Layer 7 of a small transformer language model trained on English Wikipedia (17 layers, counted from 0, width 128). Numbers have three digits each and are written without spaces.
In attention head 1, each number of a token's query is one row of weights dot the token's vector x. The head spreads its attention over the tokens so far by the softmax of query dot key.

Query weights of the head. A number n stands for (n - 500) times 0.0018.
q0: 483396670722610542456455352414638414426300463381484715445428588435487524480509544462337584580547448663464576488532473535521420300344400488547435426342514554470365445754568279570485447406540535506752471596478448493506475519511580450668479324550527455626406262539714423361539330331580660567465822427582524575618474555387454645447510345649661588525604461708479298590416607595485506536612
q1: 460353528408612442613403421305545406558407611354633569482453511454338564685542557537419298614575521556529557517432359571479620497535319579533652366374393626613525550761744522547598473445628353445642575529438377478297503553296574405566420405302345553621388521563588463448394451518654548599531563445459586321480497561724406514470503577674454467736535671524400426538497587497667675494585
q2: 452603677550433477570463515433286398523531410408371444540566505548390523558466353470510630582551495464439439487593505470616673417690509554455407649447472475526511547488493575354426425588645477419555543467541467546600386391442443600536500684420542658469497628472438577489474366485547447474426662473274509553325562491571467566490516508310478639607424613437570511575607600524560472578518
q3: 635507525470562696476444657483474418433478555424514117607729580464700603788340404685631568387476696471307424497492654306554389480456699436401496484490641497552529490405486368390368309389287549661419446516438413493469459431706331683438556517537492571486588355409386433428474645435373347361286722636398533721852400453392471519500580497486376458621649586460419425533448600537528682540699
q4: 548497406522472484599564573644568567539571716525433326490688481487376545483632377619356697661403507484600483522814315732471684700305825566215372425522527466547595513545586632325398401271564475364279621385644500733439513587436384578640516464567447752467514469367247479591567596467404598600459512459363430458526564396364423536410659486385534453678369504593489560420396436355374535380516
q5: 482604433654311469567925401775457600539620448797452454621370380473338442689591568586327654401516310579601508445824712521602523524325742496522467670481590342660574304431452513375234532353363576614157586504547563606553424448527401481356454560747411250294582420592471603555731681407475511453635325451596558606621460535341268569380326741316641460395330239514688443330283544470301437277291
q6: 519554375645486597448332498516480670541451470517661441363438662508379584531505449423606343547649591492371716525488489439481513604471382533656461347402486567439595418513651477426412508453590487530616568690427412546541416616390508586589449404325520435513442376665633596407376472598514636595343530525602378444440549600525472502519671498577494465645551438583455536583374546488369278429413
q7: 575465302441399591571416663313555387584482487418344539671514431522700552754540634538480594237557447516510449522883681237424407331500686566522406325413512512529425392613473419562470557457323510510676400561536576611483625588424490342402340467511500465224587271465591631442623472473490506647455265497504558678545531576185327482594500517397622429422633292363391654584504507357504335641692
q8: 233527500244395443399435387485087382362573326658641788235398377379401500299639411509291434439402366460574530429336342718646614328672462504651447359480553693537571786431394642496521602697455412439434591594473771428435513495326741460449512546636934390395546470480641414620504338560461516564778289327549504305225581475689571380390222591465649457023429821500481565500679444398364389454218
q9: 454643565395533477416543588632496569504162606653597514577708731245555453385412551392242553581435730369567569307371554507594503568368200426602283338438555550315614694569609393657412579603375390479529519606565591493316641516294529706637444384547462368558283266556437536631526616566588536595486504416567480559508341309637424362449576497542458559441679547611546392388429438470248436373480
q10: 469533623594598595442539330481493488534568462443471434435450488587453433613713532368462618747386319305432580608511503633435434625621480586506375571539356516520345577409421480792603494629751437410391503509426481738558525568618500515329524378416625644294564622265706511500421402446435623638397496481536406471433526602596832385427419446526516688631491518489458458412507462514493750571344
q11: 590368458664472486609544418531460453394697543543607491348518535451509575560463486559506596663491369457405573670408723494525450352687344422411602377448322485301375759450534467528412454776571576321527556409391534613448468449565475638641541414313624440489543378445740449584489390572550654491550464520599395579410495475530654571385452530465574663622449530479316473469453535466623563570484
q12: 603523513405305491666690664585652537569445487354564664537410332488531457634490420718433576441632528494618661680591550513261424614435677410503739761439391338455391494607503360488560497607534633311268610472569484537536609565395394407379439544490350543576548406649382607358580641703313454473454532467405549496717512509448591751468521393480381532513494449488647518318479500392542653478561
q13: 568532337724561467447489337482369562365484409420611547607512631334661544647369470377690602523652298479544668661491622294429323545383334507740453487449354428353532537718587405489500730496358450662468475325203757468496405635530604418333587372323542488436500108413677470531387543351555514561809354527638526478420297382354381621504660539774516783339743292438555518584467641652338504448428
q14: 545355507558585542579312324132443398568500350349637580487434565535401574702493387392550617473470520488351379494390487353353430448620500537599524461348503711468423649684662476390691447436625402449705664548557608514557264358568469394430424441249721697579482566544855485539484425420558449504402583416424615343448536516621465721503622471544479520480644781599504576657626587641516438630639
q15: 581718586554355587450610534559602449593579549548285440708479669629421416422382516375446632369479557404452363500860448458593496666513881515416526811433320377655561268472361432496504320367254710500178359453626278557907438661668337485594461606517222581330623601480142689556512694331331512364244725663101425646582474384332513433586723532370487517471727397363730312551384496380447564476403
q16: 429643507584480506360421323722648451476490436301487753475427396536307392346541421506340635477673403458608535400514460431497527575527770611343540808476335448603550388537310603571387576493660657406247527524497428598648611360579241473513524525405661464531445612470453542347463497442372660425562508409580371774567512444426336509373426443545566661568396602669568458472490545611639570379421
q17: 484412610493696564455313426514575443396671395478524390474616759477337445314619449393609569556497536489626555619483456565497437702615589438542575464595427448461514456434569522646634368413787568613482430442519515513479383514705648461527554616561407406527432715612371511445468614452472454333475672491534564255410590509553601456434400446374438500421441524421375431517461433409949312647523
q18: 430473623268385651546459628524641609496556523573382429557459347543763412575368406546526493497346609332465250401659538500391444391559689552561486515584386327197346503279468554373419399363594491510585621531365442659391634415700336524480450710635343500346528580702436512574553564523463391399337455593452465418489518449485479512441438452507352381520198481465420689286465369528631510494556
q19: 472484510349549441621521545581411424669451509461528420479500468602376571587749671484392503513583421649554215616517518648554462509425670477477519663550632571639511536562558375515585570543474552487500486485591494318593337237507610417451497430663481395494612655535587579520621563491645532366403595335353621514384528671453571483258217592406592373466579468541600375491586556197780494323427
q20: 376402280336155504441547558694528529399484519480692586296371475325397398531582519591462442431684393325464606624560573412327532360568466567521446668350390532480621529425485621373396425540416642485620723568426739393443485308407454430440643422356800438615528478536624589554604377545577290740726202195449489608158405555478268592373579616691643458432482556703374447457403496813500196398493
q21: 491568514280264403585487402342601536474526535654695623587287322609412473536332404577493478546351463584466591551308422532405338459618464532584504569599349494358490682546641536547702459530482611532832561636519490460556400364496680264462553657669513572575411593638508628487646440722681470190525586528610483230350616834690544428541508562718407524427466721550527428450526357534688356429526
q22: 465527517746590487463344759359504435844538695269549401494629445494604610712471604454640557587513548375560424371511436390679488474438651430627554392500538422475434529453354470434436348265514488706508446247512344541500412546644346460624621368493352473558455607512420434559322523386564398434407654374206466474460358389485603645500540386404302451697487545494464546698563513500354470563583
q23: 611460530442443527546659581385477719336674507545393541548518520510575438459388387637369493449280333470497621539500583543521716409387368424612419634642582494569591483429630544445486486732477640522508543558532580698500677592416580523592231654748726669559519599282426360583551729851420503213550715421810565532531789590558634564380480442511518639454608702475694581517443411462533647738493
q24: 465475481579481404571549505724380543348449602535455594263303340383586471293548631570338372611416447494448582489544368657468509467305292523592478496291457595439406442566485503346479527542564398375564642439376450370545596436357457455500454420561659372444500489454548426546509297410645677740479474375524454362550492471623648571383523539729562491636562545597352491399529452487347781518565
q25: 747346492442569547314269638236537493582334598448690496504413603417480592544302395535602618655481537542202626531590348457359406444540340429514539326608274461374455688561496331460440515358573400408576602416578266764546534639410403411794493534500365641701240380511570463356355329629616669383373848600569449387542507662642393486579521409739243485592496491599492457420676329598178461622669
q26: 380551364273387622522581388800561460424515423582352595397434175467522275323524360700423394395638503421637564497572476561528517479317432510431438612621497572527458390456311701630503591515583340350554480544538786396408725613253470549290731570519647230389575558437642404612524504574421346717461234543452419520453513377455408401346508485518775344344524496484410607314352486477616591421457
q27: 574377379585523409488323581368517579532543578585581469432578633508617627489370551443597444494640402397464484418390539585581444442537435580587553396600467528390465693520593486630410604546549454595506498477512476650438396589506492440700528458543372558558569525419710481456533638712662553374522384582692348475369682450556472463444268470514519549476402552454536670629393433334510556497431
q28: 774472662483608377527352539253316711538434593586426423511658395541595582675527465445620404751461538471349648486478341663314474481611241576468311294507372404508235866641569589617577789479533394453817493440462386623441438477403368569736452350562481705615359505471614449697448408764766699355492726520496522215375525594686740504573560507516376582750401642423552533612450609504340568670489
q29: 493460532504675581403464507450377420200410569609511595548587649435625283544421447488469421649447466489385535528491757363668493350379329664539330334522527647291504515584409524615466383578549111570970472690401452641273785536336493564565514368593800480447190375438579416600369449401625496687395727631782427456606486489620368427420479471593700569615522622438283656559508358740595405711662
q30: 581493693550493519571497562617238432469514474647493490475493461355538519398698609490519607463669191551560500542595544377475515615744616458623339618448486503552506632559407577431625497691241344507588353469517633264614468573522356409577537279356695279388552420288405460746274463481420537372648536434485314422403482481436717550503500591464613464516506419413410528525577438640485456620365
q31: 587510520500434434537590509500500339496570646469539358671354567574648554623217413583591524597520506406440516608482494527519429625465617399424669481621387347426368570401432422547542387364503466374446379459570235607444659832563334579510596471431284770593493557392480517438534587542413435497288702728340316657648435278401534426584460397454413451717522463389355543531472490521812645541537
q32: 505634422600628599540323516380558489466500443576486307500527631503379624440446565323531417485511596564594448384513480368419358643585353636404456352456365549469511469634557479511666577500515384648676399423549528421514397520484403594605571325276346417463515493600706717446527397397608668631445504596406670375414510361617383425614671515532559546609497451374433467538370589485557494550446
q33: 533379523548430535504528589377576516644490505546610500535569641493456401559534587495631616500554466505441289612481531590471447574526537489457482480477591438568498626398510386502454435395451548604408532509581471467611347425649592493374530560554368611560482640493366594443519555480500463469458642525345699645376403550386577487539427504314430441431536386704503449488584493648330376443544
q34: 460529308629496393500500487596739665403618535518434435426532452631573470399582541507431654276562296568628462545645618380514490456467873513403421647612546361504446194391321439369370503496190588599459336417575591390591421677578595364455566476584517525463689427415466552324616628368472428600655187521496424809550535443141438484610519509461625528500391070525531638533354514414455443392546
q35: 516360443500783349433382341308422659477345493389598443549545646400423370568385543408391372757395500544472573477195355571493562596515248510422365256548345702402503585583612372676618554434675507426698507507347429773507544453492562527724528260573562699632348479403624375424385537573705621426592626397690521367468520645886614411413564609670407474738439773516504338612426511646569530585380
q36: 659353458769554629557531306543352479519481345462656406672481618617377608405418353449623642511558286264328504650180504296507403539542653361715560530455561550465390458279662350465471604181562394636311433264467443492474312552934527510349651564481518470496512767541673548428497615282392400280651724544426427541500352426525542592500460553401437456558415529500359551618547584563291429553442
q37: 483393460437445590576442491523566359438380465493510597403554578485381338402500353555375280599668415632466299642573418615560696345722459566401463470390575607666565544558701473428462382414466427461752461793387582320468455355438454464538534535592382330449572572570539526503411282397500527599562696660192512566275380619402406482407407585451517396529544544367317387494462610594432303294424
q38: 503711638641339453430589500465760549479411551503455634647550533613623581591382686454487390470319544650619510518478585385595344380404591398344520477380411500275571334629439523406478458573249646592454545497494484554507461515558442497625387449367480437592510078546598551532583470629477543507471424578537655500457520525553551532654785417664676646461484346509723491571260494514394420203399
q39: 668578520603666428384447547278556509510431536469611226446534845620507594527644416493614651577506688663415549407493503477532497529335342530361661500441381453420521446503574318340618368329434601490531473391392392363631445538478332676542460558366608708612410542620365440347472600415613472289246665487578578608597512661511510524574536439625483529644644489590442457631546565423404668639601
q40: 587249437459635514583440644621531601608414554491445365520656538505445605350551694509526399594566613580481474521526312568424659630421647285407652598508577517528569489511534560425545363330426465462333388362423371521628543507552462387729484423549243351554577591563265374679503594445485584476468582494435511358481448455617518571368637529474612416477463448466625407619512471320510452430543
q41: 293494492485446469437475522532428465491429426447575572412336354455542449583613426605370280626612367547624559439500484544521490406373561517522448647462521700529556503454397450423377513597571465492607505582478648525624582465350435520500674458556611393393551326354708418476375320660555500577400454368521487457355527573450503577317379420543536396438484585467429561477420465422585555425372
q42: 320485279334293599537503426572451503291496528675496548260320490460403340474427472650440296395542403651428465542640672482441594368511369503333456475517431633511536545571556617449517290754534527522713615747329628675557757554428460602444587531736582431476425496463599307586672449723475343677561430475693446504473538435685570571423449536608623354454597588411610413276355408790725493582296
q43: 376535663419558505565495637517362543757282460326300488610536561640557593515534492506616474381585620632354491529477411538497541514419595330577371540392528527393497492603562482376662596305473664488547542546566419377586415301365562524520530522455381612520588430637389470626620567466471414512471652342335625497525467450281664642412513549514389480480645448439677446525482489371634515414435
q44: 497305640567469570544476421509636455737361341210239485665564689603271608436614453603439608567428731423644573493668458507528648727400630497490474615479584463481543321565625410517550439252658493408158520548708500531489500586426262514543428539232411694365558496308491529500500559471234623558254558343360528603576552475361526661525676494239667576536532525584685510566301598285330564412603
q45: 544359379467419309468475515361543557472401464423351462535296466557574612587408451446440418585576357562420567442688345575506566467486576429546681496572356492454491452617477332247363546241504372389465429468506354633664434649354378144592469732693273634539394504381747500293525246493625478461433463493485471511500578590373261467615368452547405430420393353473500541350539493403352411465729
q46: 522408458752716668362199511189448238269453581436508399441411666458389418542400408463585462736472623398198406608514532405449550333680339602545667267373251801391411484423464408602464500370720298545706429426395429727553544514651481693564458460247619630528340263289713343548314284334475680608327781693431407514500511457651475456524585580512479557643723611489329542749552423666443567669481
q47: 377491610436491553595397476556522539472269552583632485384430549436348647677578648444485482368550560544390662522430611521454475451556373590576334428461487490513460474592546555610391578726459398533780533648655480404288445500457663514619494474416471521552303404586536575386352434550566486540637341346616531503575458642602387423695477403619449506621506370600370320438443570462466603500716
q48: 363565397398485466524495445658450393471617473330547318508474546614436489626535505625467438466596610625580478611475519450527557452369532480454492577555556500362709410537543690370608359582474567589562378600382548382478522455410590500614542497532507525449573596573537478550534444579559313515450514353512455516470678529561374522427485360483725494558589534419616529568373505494984460473557
q49: 625473463615579593485675588295557450877416561329403386832619659458713360720215474318561849500171638573343359617495338455526325539384213184455536247383469425443407428533591286640634356317514665375547585462500586579504461521535517647365288426393285650539463433695425515671580455232500438537415799638091765470544329440541564580552854496509401451606767455421564218517599601647076459662446
q50: 521472613400550321399471580553252303449417439482632690244433475397432520408644369486446339334612510478507599631297457493613539630432248478714427548468584691460687579629661489428537621533652350558496625620464457239476537376393570389402600540400620486643514642609574497316539441422642343579596508216535309566451377536634415494507470506579410534517663858549323571562708405493548619500526
q51: 306423604438649371470492435606540456411433588419595500403530513454446580470610594500409479368503520559674557503419453424536511562503467519521370493584594527343495514628443758395472630521442341497615447708654600304356509334306570385548457418442619447410387149462486447652500433523494500391610362260620404556494518456490425388577475429494573440497472419600430557522426434543631444253489
q52: 507664639449633545462510495539409399547628315500574381444509619539503566548750624345505582506407599586542475490549649391681376449431514559619627526505536481515515410513457407424597516462454556608510482403625497405459497326583359602503368382431657368350567433699650596520575497331589513433409490390522735488591488553478500485535431535536492552440436581424512433597482688370593511563338
q53: 511299487439313500672383646515646509550336549279373609512388466439536545391497625737294510491543512471604416568640464623388521542330765506537525507427569566457548473570607232360506463378500424497431529515423437516447580431667456267448389533621455545500464529272598459327500427503374541569487553341489453574527603539356458637356537392459579271531500514663411614441457358347369589323649
q54: 670439540470423373579431484558690461585445566588601518527532558320500413565428418475455647596538507442446629548590352585256500741610420329465536439556568476682481564421586507804428727507500575451496513725758503369458414688387673309345549500621118421466670520464407594447447440611673490555598470700358553342588434675339554509658381592293269392399486280484419303331433420586427321463507
q55: 536414699329673420449547430474490538490461472448580557464602597474627432506715689307497579648445322429705685573427360541476482482581119425634541529602475492371517643512567510607678546556624370422623494547420566419268583493327607340442369412549530399410379396625612503564500443552528477435675348376601615339374553566754583478585473403509560438302319462470521561482573475527431309503422
q56: 465456637428503522483332551410423335690360666313474343592612613472635576681474513600562493731434645351446368479396312647394503445563546427555530369544520332373352735375523317601465376563577441414330406459453305656408520597544509662507453626462484574680339408329372319506403577602443540402314557583344415485355509440622630381360438349513413378668519463444471568431687474355527514325354
q57: 547659752596319393654441631571595397500594601348477541681466515429628472551291403305474615433526535540430487605504401553708463567486676305539473550429581369560593414385354321491503354570503829527519485534471446466625363515703583543474339571604700662715598618398348491491375420529560441305520747510359575545333648598386613533338532388480577516536567444635518318556535687571538368576457
q58: 670527569620578373545507400465433692516465577543537367418569626333403450462638522329559614583412410514532592618342429721414493770531241503336333258531458553539588625545580637610717442563649559433630595353503529512537409378554659661391420410512567470518543680629419303663409477390575444477657609422500588223321294496633757443449682594429737504559540471526259132408706544623249538792337
q59: 467430526677461606570608525529714503704425518287334570681573429544484438522512625277494465318690449392663457424639449375512325554409649526534528511369552393681444354447521363565494384556536641640413418477467572322623353496555425391238454506390384380506618590555369654373550569408412477497628409550319559496503597509257513622594612568413572321500539381547459520356417666517489490435581
q60: 583393489391379530554454578372319326485555428536376675570457426595609457554469220619393464595500473490257458639469436335561720311705266506606486682467411609315373500605654386520510493559360305430561452747475433515427627675239516484507405510401627660507430367363832521491539288466486578621601538653414272669500463587528349497565447529570486670628446586321492568550593358466159379640383
q61: 351339417388464394593623424663227644382427474388523622416370250367500350532567526653296187454674415458676587608410448539578594467516316511612234407597621591516409478597609696346399369638532400550572598717432685304477425415222578299489640500708653539667589456375625460438572450685519453717773322389552460431294634555452397514534567571512613515420340461595555593377520454909406265305371
q62: 361507402496313653460519417617647481378573367438542368396253533491370400534510500503575614606571382521481526598654664566414380372589712479560627439540526417455542431352384433359574262392555528516581491494421709476392426412599509455419629481497548466459698496595674446594475311305331423714563367339526547418291441358443320721455432420638767415415430267602410540453262448704619379484540
q63: 473623448667337423400762292752418707422378424657511726374353521381472390448703572380386461500675331283736581381535426484530573537375285757589346545594361529410511426424402623710305757676533518457527592547500690488504489586246410461724652444419743413481471442453603611559343520515527554463713089330634357452424579630367380486500407503392688542204399361647619504291393466599329405430489

Each question shows a short text with each token's key, already scaled and adjusted for position as the last token sees it. A number n stands for (n - 500) times 0.00037.

Then comes the last token's vector x. A number n stands for (n - 500) times 0.0093.

0 ",": 411574409362640495489346461536380285526274384518528741431741327726536345476549335395547309572369474568376521399555428569758458360699443397256529542426488710498467788601520450674565198425392429
1 " but": 465601435367497430451336410543462338529341354517604793400747350743518431460551344372574406605387475554323622373517415516735478359670353357336577590394503673466425773573542526707568123430397473
2 " special": 482592435305512455471322424502428353491323349499590770397760342775448424468568339363597383572377474577339605370549473537751471387699359407307574565401465680493425762624543507673523182422369433
3 "ized": 472618431333529456452300419528480344530326334539586802424742386760478469496592324412608420633372478560352615349549417559739471407623374389321608542334481663492433788619532488701529167408403475
4 " in": 472571419340534425467310421522477353528314326488577806433744401760448446496546342410591414597380447576387599352503427533721474437677382364319620543307489678484458782639514510702526136429391485
5 " mo": 488613321322539489442239491447476369515298336458622702362734352762417462483507357420589360571435471541397612369494478540662417370637365329280545554375488752578365726611429466666471157468365503
6 "le": 465510393348552483419281478607482409522364299491598808380765422742475512456574337445592409650356458565393627364480452528728457435625359347285559535326486680512419749644515464685458152418361524
7 "c": 430523407354522502408231482583492400499331262509583788419712388703420540456588370468616378630368460546367603365487427530703405450617385362271594503339508671533360742673472418692467154403368532
x: 585419385391630471642665445478438399476658384416535457469403445667376455540545560536505512155351411549518422438454515555614353623451434593547686391610583492661448447570449660626416365499546506689358496637575644565398579464460317509545333431429575500404712419624477563519686468320356531485551543492398329478578225490372409397398438623529514418647251553662587599541448608446300453304325
Which token does the last token look at most, and with what share of its attention? 0 ",", with about 30%

0 "=": 412574422376637491468370472529381288518265374510522731442731323694540354470546348408537332557382483560388503378552421563740458373682447411275537548417486703498473765607525438653559214438398418
1 "\n": 411580438376538409419298462502481329497284321525559788441753364712503478480498374438573414607433451554386600362507399544725469411682393372318552559310491646490430707606551494640514148417394447
2 "-": 418542453393510442427283468557481353468321282537566785420746377711485538469528316418555458622379465583399589339539420544680460417642342366342576565329497662502411738622522521663497170414387471
3 " Hann": 427620419378529490399242446527517315450276319541597745477742336726438447445474410403568433620408478536394594345556459551664461406624401339337581551308473699537390726608499450621496196408394492
4 "a": 461574438355542443413279438549472355505306319514596793446735357737434504494517387423592434603408500534378582335505414549661451415629402358303595562300490681507437705585492487653488144399388488
5 " Sch": 434571385400532537377167508500493340458267320513633665433732307696391449429492393385555389585406482547349554373574499521646422446621372300309523557386474715566329663582458416659486230484381517
6 "yg": 398529402344538462367191462549537391491283263514615738492737369717401494455534442418583406583448481574363572337547485492640457448609365323271533568362459659525369698580514444673447202455393516
7 "ull": 394568405364537452379214443551559372504312287536633764474734393749388468451519421430538400587430467552392572328533439543656456444620382340316573571306449668516389699597514404616470186420415499
x: 521477388393554566540581398534510434561641574467529484495478350626441499493575619464422500314453383771520335447463631422545541561467543454653577498552586518588332427577524689582490389459501469525223506652605597397419433502463329624479426538445416526391825528436541527428600488501482712495395567529427348485592266419389446308242424495527479458543290583505512553492410523582108488497143
Which two tokens does the last token look at most, in order? 5 " Sch", 0 "="

0 " rejected": 411578419364646500495357457527379287514272384523528732435739343702532321477544350401547309577377483570384510417574418561757461362686448398275532543423486706500470793601519444669568216429401433
1 ",": 466558432350525406432332410577462365521378359529566800408710379786487516473564304413592411605387459570381630356455458549689445375661366399290594544372485652460458742599539558701557124418372483
2 " and": 487568439350468406456360421574450353528374372487578820419695390769498463451555348393571423601338489530362644357466448503693459419686379385303620572388471668472435770612517541714584120436432515
3 " she": 503601393331459427442270450514465350462306332485599784386732331753439464528509370374538389556377520504386614369519428531685460369652349370349595563352500688524393752580476515658520158454373505
4 " has": 484584455283476438413315438552437315518308310532576791355706372716493516469505357393553432604392480560387570352487460516671475385656405384295655568342490671495416752629501531638556142432352555
5 " a": 448570424299433418449344492511456361493331315525568814370750361754459516478478359427554387604399461554360582362516387526689455437673370389305567605318491644499416754623506538642559160455363544
6 " dis": 500532427360473519403226538530500427483301280500663759371776383700452447451471355441591371616387499607380572365615531491629464379574395281315519583319494729613353742612493534606507219507384522
7 "ast": 491579393333500438444214453560483353505366306525656775378764438713451520491526367432542417698412459551413613356548440557651457427653395317309575560270559735551423724616474513618455221447377543
x: 475499356338462653460708440510433422461672473397562508476396373613419507547611609457580558377516407677631297460395537537534489659488430471538591568540601497560341521484517636461498411496557578616300470508680660421349459533429448604534386418258541437397823431608522604289505419528532595406457595586414388543547415466260376364371422503472582497795177595573541580527446556537294573325335
Which token does the last token look at most, and with what share of its attention? 6 " dis", with about 40%

0 "aine": 404582413371645498489345467521379287517266395512530722449736334711532318478545352401549301567374492561377505409576430564744465363691448394277521535425487710508467780593515433661563221429405425
1 ",": 445558444349534420431301424577462363520364351537570803413714375769477495464562316418584404603399449577368623369479437555701433389651364399302576555378496654453437743602546548705531141412369483
2 " her": 501591426332456434434279466516440333472314340515617804398730332733487443477559356399570382584386506528356612377574399525703472432655340413333568556360515681496392754586500482656503186426349464
3 " un": 463548418348501486433222487545467348490283319488638736405725317718500424420586336437559375621383483569363574369558485529642479355618402351299564529342465762565347724604509470634472219446380520
4 "exp": 425573411331529504417226544557486401488311330477647711396791361718470447483579361443548401663368474571319584342603483528639474341578369321322479511355536742573348703607502452639463242480348521
5 "ected": 471564440331523446418243442577476391509323314549594794408723429747484518488541331448581406642379465562391600339534465540686465424645391388289586543292538708483411738616514483664490205439327512
6 " bl": 458560418322485533371236532475505434471244288515684653407789366715426456486529372490612393619433462590332551331579479516656448429607341337297509530314482693561348709617474494626457253451317549
7 "ind": 393553394341536441425197512554534377497301281512603775457751428699437492465551381478559385653405489539393579376511473545668443442631348336323589527289520700537369685654524427681459223417348549
x: 492481430331485567496724554445548362593588505394584488417343283583365527556698479518553585300489410690423308432385535346564567566469438512571595551644697483503359440617448675552474440472594508613204477659560610476302484543504289608514523365411560448368752379571539575438610499515359543473420507574470423489477434507336539348450407610537530503718256557562551556434369580533223548524234
Which token does the last token look at most, and with what share of its attention? 6 " bl", with about 20%

0 " Bra": 401562409382642510489347485522382296510268390508526703440723333688528329479533367405536314555379488560380503414568440562744462373680451399280506535447482691517460755590510434650556237442406430
1 "ch": 457577434358569431446286424546485386494321338538604739435722364696431456495558341417627426595405505533337631333545488566705447433678396362359550545410484656492437706616498494720505189398366489
2 "yp": 437575437357528461441211411531498381455326340526631731444730385721411456515581360429601430580398493573326609380545474602700456440656371382377538525373492662521384687577488480665469181369416470
3 "od": 396563448361576434477234459569521346512296327519629722448705402673440491472589367409638402611399488530358613332516465540695460443634392334326574535359458631508395712598564468687482212425368492
4 "ium": 461548426322536440422236464503530379512320339515620769442750365740411461509584368406581392602413479558368615369524463524672466426648410373335536551370439667515438702610528493673475197414441494
5 " and": 454537461341531450442288451542513371532345332512620790456701380733457480475557380414584387591363460536367631365488445517688468443649425392311566558362441638463448736607539521699542152434421543
6 " Sp": 415571392329504548464250486461515394482280298449683692430715337728411420471536371398550391544427490550341585378551488526682437418578368320330484550375429663543340700585467428608477207472395493
7 "iro": 425591458320580506430239471513513412537334298518654756412706391713431512475536394457595388555403477570354594329510460534678439429599424355287549563337471626463390708597490465656499176419398541
x: 446485442383597500522683569602483363513666526534408544415375448431450616599678524528491425291391275476522336513462527420715488456430480500460729459696531536686316515480523673585551368455519509545361415598577515543498455639536373440440437460377638426541750579605547509613627505490268674499543589495347524442621381535475278496366507535441496435612248484507588526511428594460089561239416
Which two tokens does the last token look at most, in order? 0 " Bra", 6 " Sp"

0 ",": 417570415371632495489355463533388299524288391517526725436726338712534355478546345402544321567378476564384519406551433565741461369687446403271527539431489696498469770595518453663561217430398434
1 " sequence": 463575445332504433429319418512485362499338355560566778412740365720482422488594306375567380612408513572348576374545423533722449408689388392343566558426521657516410740596533472719520209418396446
2 "s": 479560452356489465438328412567434361536383341517585813430715404730482476435610313422589422616392476602350572387543404551691443444635354423336603537386538636474440793620515516683536173386385488
3 " can": 469585448339494487456292464528462361492317355530593791413761362729474436419576334439578390586376478624355601441598437509713475404632372372329593558392491640507409785594550513641557225445368499
4 " be": 477557421336540450468262412566446354482327302532584795407742392719486505491559388443554416583402459588395599428559414539710466406631384371312550576381518647484445780602534560681535188434365519
5 " conc": 461578445325496547476276495468514410462332348495632735314757363696477449419503343474602329627386471613369604467622419501663444387582425323330498554360481672517361797609480506649541235501374523
6 "ate": 452519471342530449418248487597486390503400304545589826402720440720471497449550323455601369618368462583383593385537446510695429433654378403305561533360541628470442749640536541675537197466369531
7 "na": 414556457324503444438254444569487389499360298485617789420727407709429483471516391478596377585385504545389569358503433557665457427627356393282592552321540640493403752641513502659534189404350524
x: 543528395474547550541673620536501292560598386481395560422504377471450474657658573527563473298330362605543410451325474483644415574569534449557622478577597500702372481557533738611541382555669461628354492592630622431474456649582280561442491579414542438312718497466549514492554554440516541478551591455428456539559363521370241405438426609644514410659122489520639530573430640474221542310314
Which token does the last token look at most? 5 " conc"

0 "us": 420566425380629499490367470523388307519288401514528708450714349687533340481540358407542326564382491557389507410563436559727466379678458404291520536437490687511471754587512447649560246436414434
1 ".": 473578419390520427423320412551476366512354337516574777420709345729467490475554367417569446572436478546376618363482444544678463413643375407333569564372485658475432720575524514655502169405382447
2 " His": 497581408350463462420303468489477362482309323509607771413729330701480446487512365410549426563444500538361605407539450528692480425648357398366560556394512687524422692604515490649518191393414441
3 " cl": 481557394399547512454269492545497376480313342476603721433735341723508433461550374419567453595423459617360564399544465532652484410605371305336531536382471730552375703586529472641476220458376462
4 "oni": 444567403353504474436250464480536369489302338520596756431743376705447490497553381457562417614414505579378575393532444582673471426600381374347566536348509658532397701626503451687454239383406497
5 "ng": 444561421376521460441277456560516383519319317530571753441753422713445469484565391459570430608429474565352566364535415572675504456627367380339585534331528650520397718617514458662468227403366522
6 " ve": 419555401307508585464231528504496358460315321494608669390768369696424486476548350460571375591381484573380579409567495550655460429585356369315518526384505698561341667592525447656471278472407521
7 "ctor": 453542443317502476426275462528511397535339306523633765454736406721424504469568361458569401575411481564390575374508442540658440452645354390298576562355492657523405663658512475658503229420399510
x: 462401467353554566572668451722441472559622583465459537419567384604398491640474581587390501302349405506418339464414619540735383532434477502526707580636480567665333537510518624521546398522480400622299505575653508543531493401493362601555419378443640509433826462602659606397595471451382613445526539543368388492576306397361422346421326514417410422560143569531554583453390591501234461400346
Which token does the last token look at most? 6 " ve"

0 "si": 414568425383629506488360477521393305509283395516527698449710340682532343480535364405540331561384484558388508415566441559725465371669457402297516531441485683510463751592509442644558248443404442
1 "ne": 460572444391538423436276437556481368485332360560561745406727368701462439493553354438637421612396523558365587358553469562699451410654391375377558518380475641497404715576513480671495225408378487
2 " in": 460554436366540411462315418525474362498328344525564754431713387719468427486526373414602427601418475566398587375530446548689473435656388370357572545347494670480438722598510499684509194426377486
3 " the": 469577440385507419447310433536446404492326356516572738395735402724470464477521363453580388582402473552382614355537441563699479443667385402332562582332503663487431693585521497645507182436370493
4 " seed": 501576440370539410418302450557462391504312335560607709425759375693474417507517380426593403617428508519413615317543479538678483442690414370333591579347484719540423649564506482623479228463357521
5 "s": 496550473368523480429295432593425384514356324538608750436724415704459473466558355447606422613394487551372578349538458569670465453628394421319602562320525661506443684588495501635480180405363544
6 ",": 465531445365517468431306432578449386522382330529588773430715418746464510466534365445552406594401436566410596384487457545675456429627382415284572580329500641475460706579522551644521161433388531
7 " two": 488585456319502486455325435536439385519352341499596763397736398722461499468483373416541417577406464534411575364546427517682495484656397377288579599304504647491437715576514498610521190429399481
x: 458381335481609470598736340586539321565519386447409507479487402659474547518701499587524550309453442710500467385321505401682503559490538399607630510477649533813331552559579630649528404574502381645404616512644601453415466400574456469472524593477534491419670530662596523431590388408557657578287553493392339571536217424307370465291490555511434393657358411446582529509370594426394438329322
Which token does the last token look at most? 0 "si"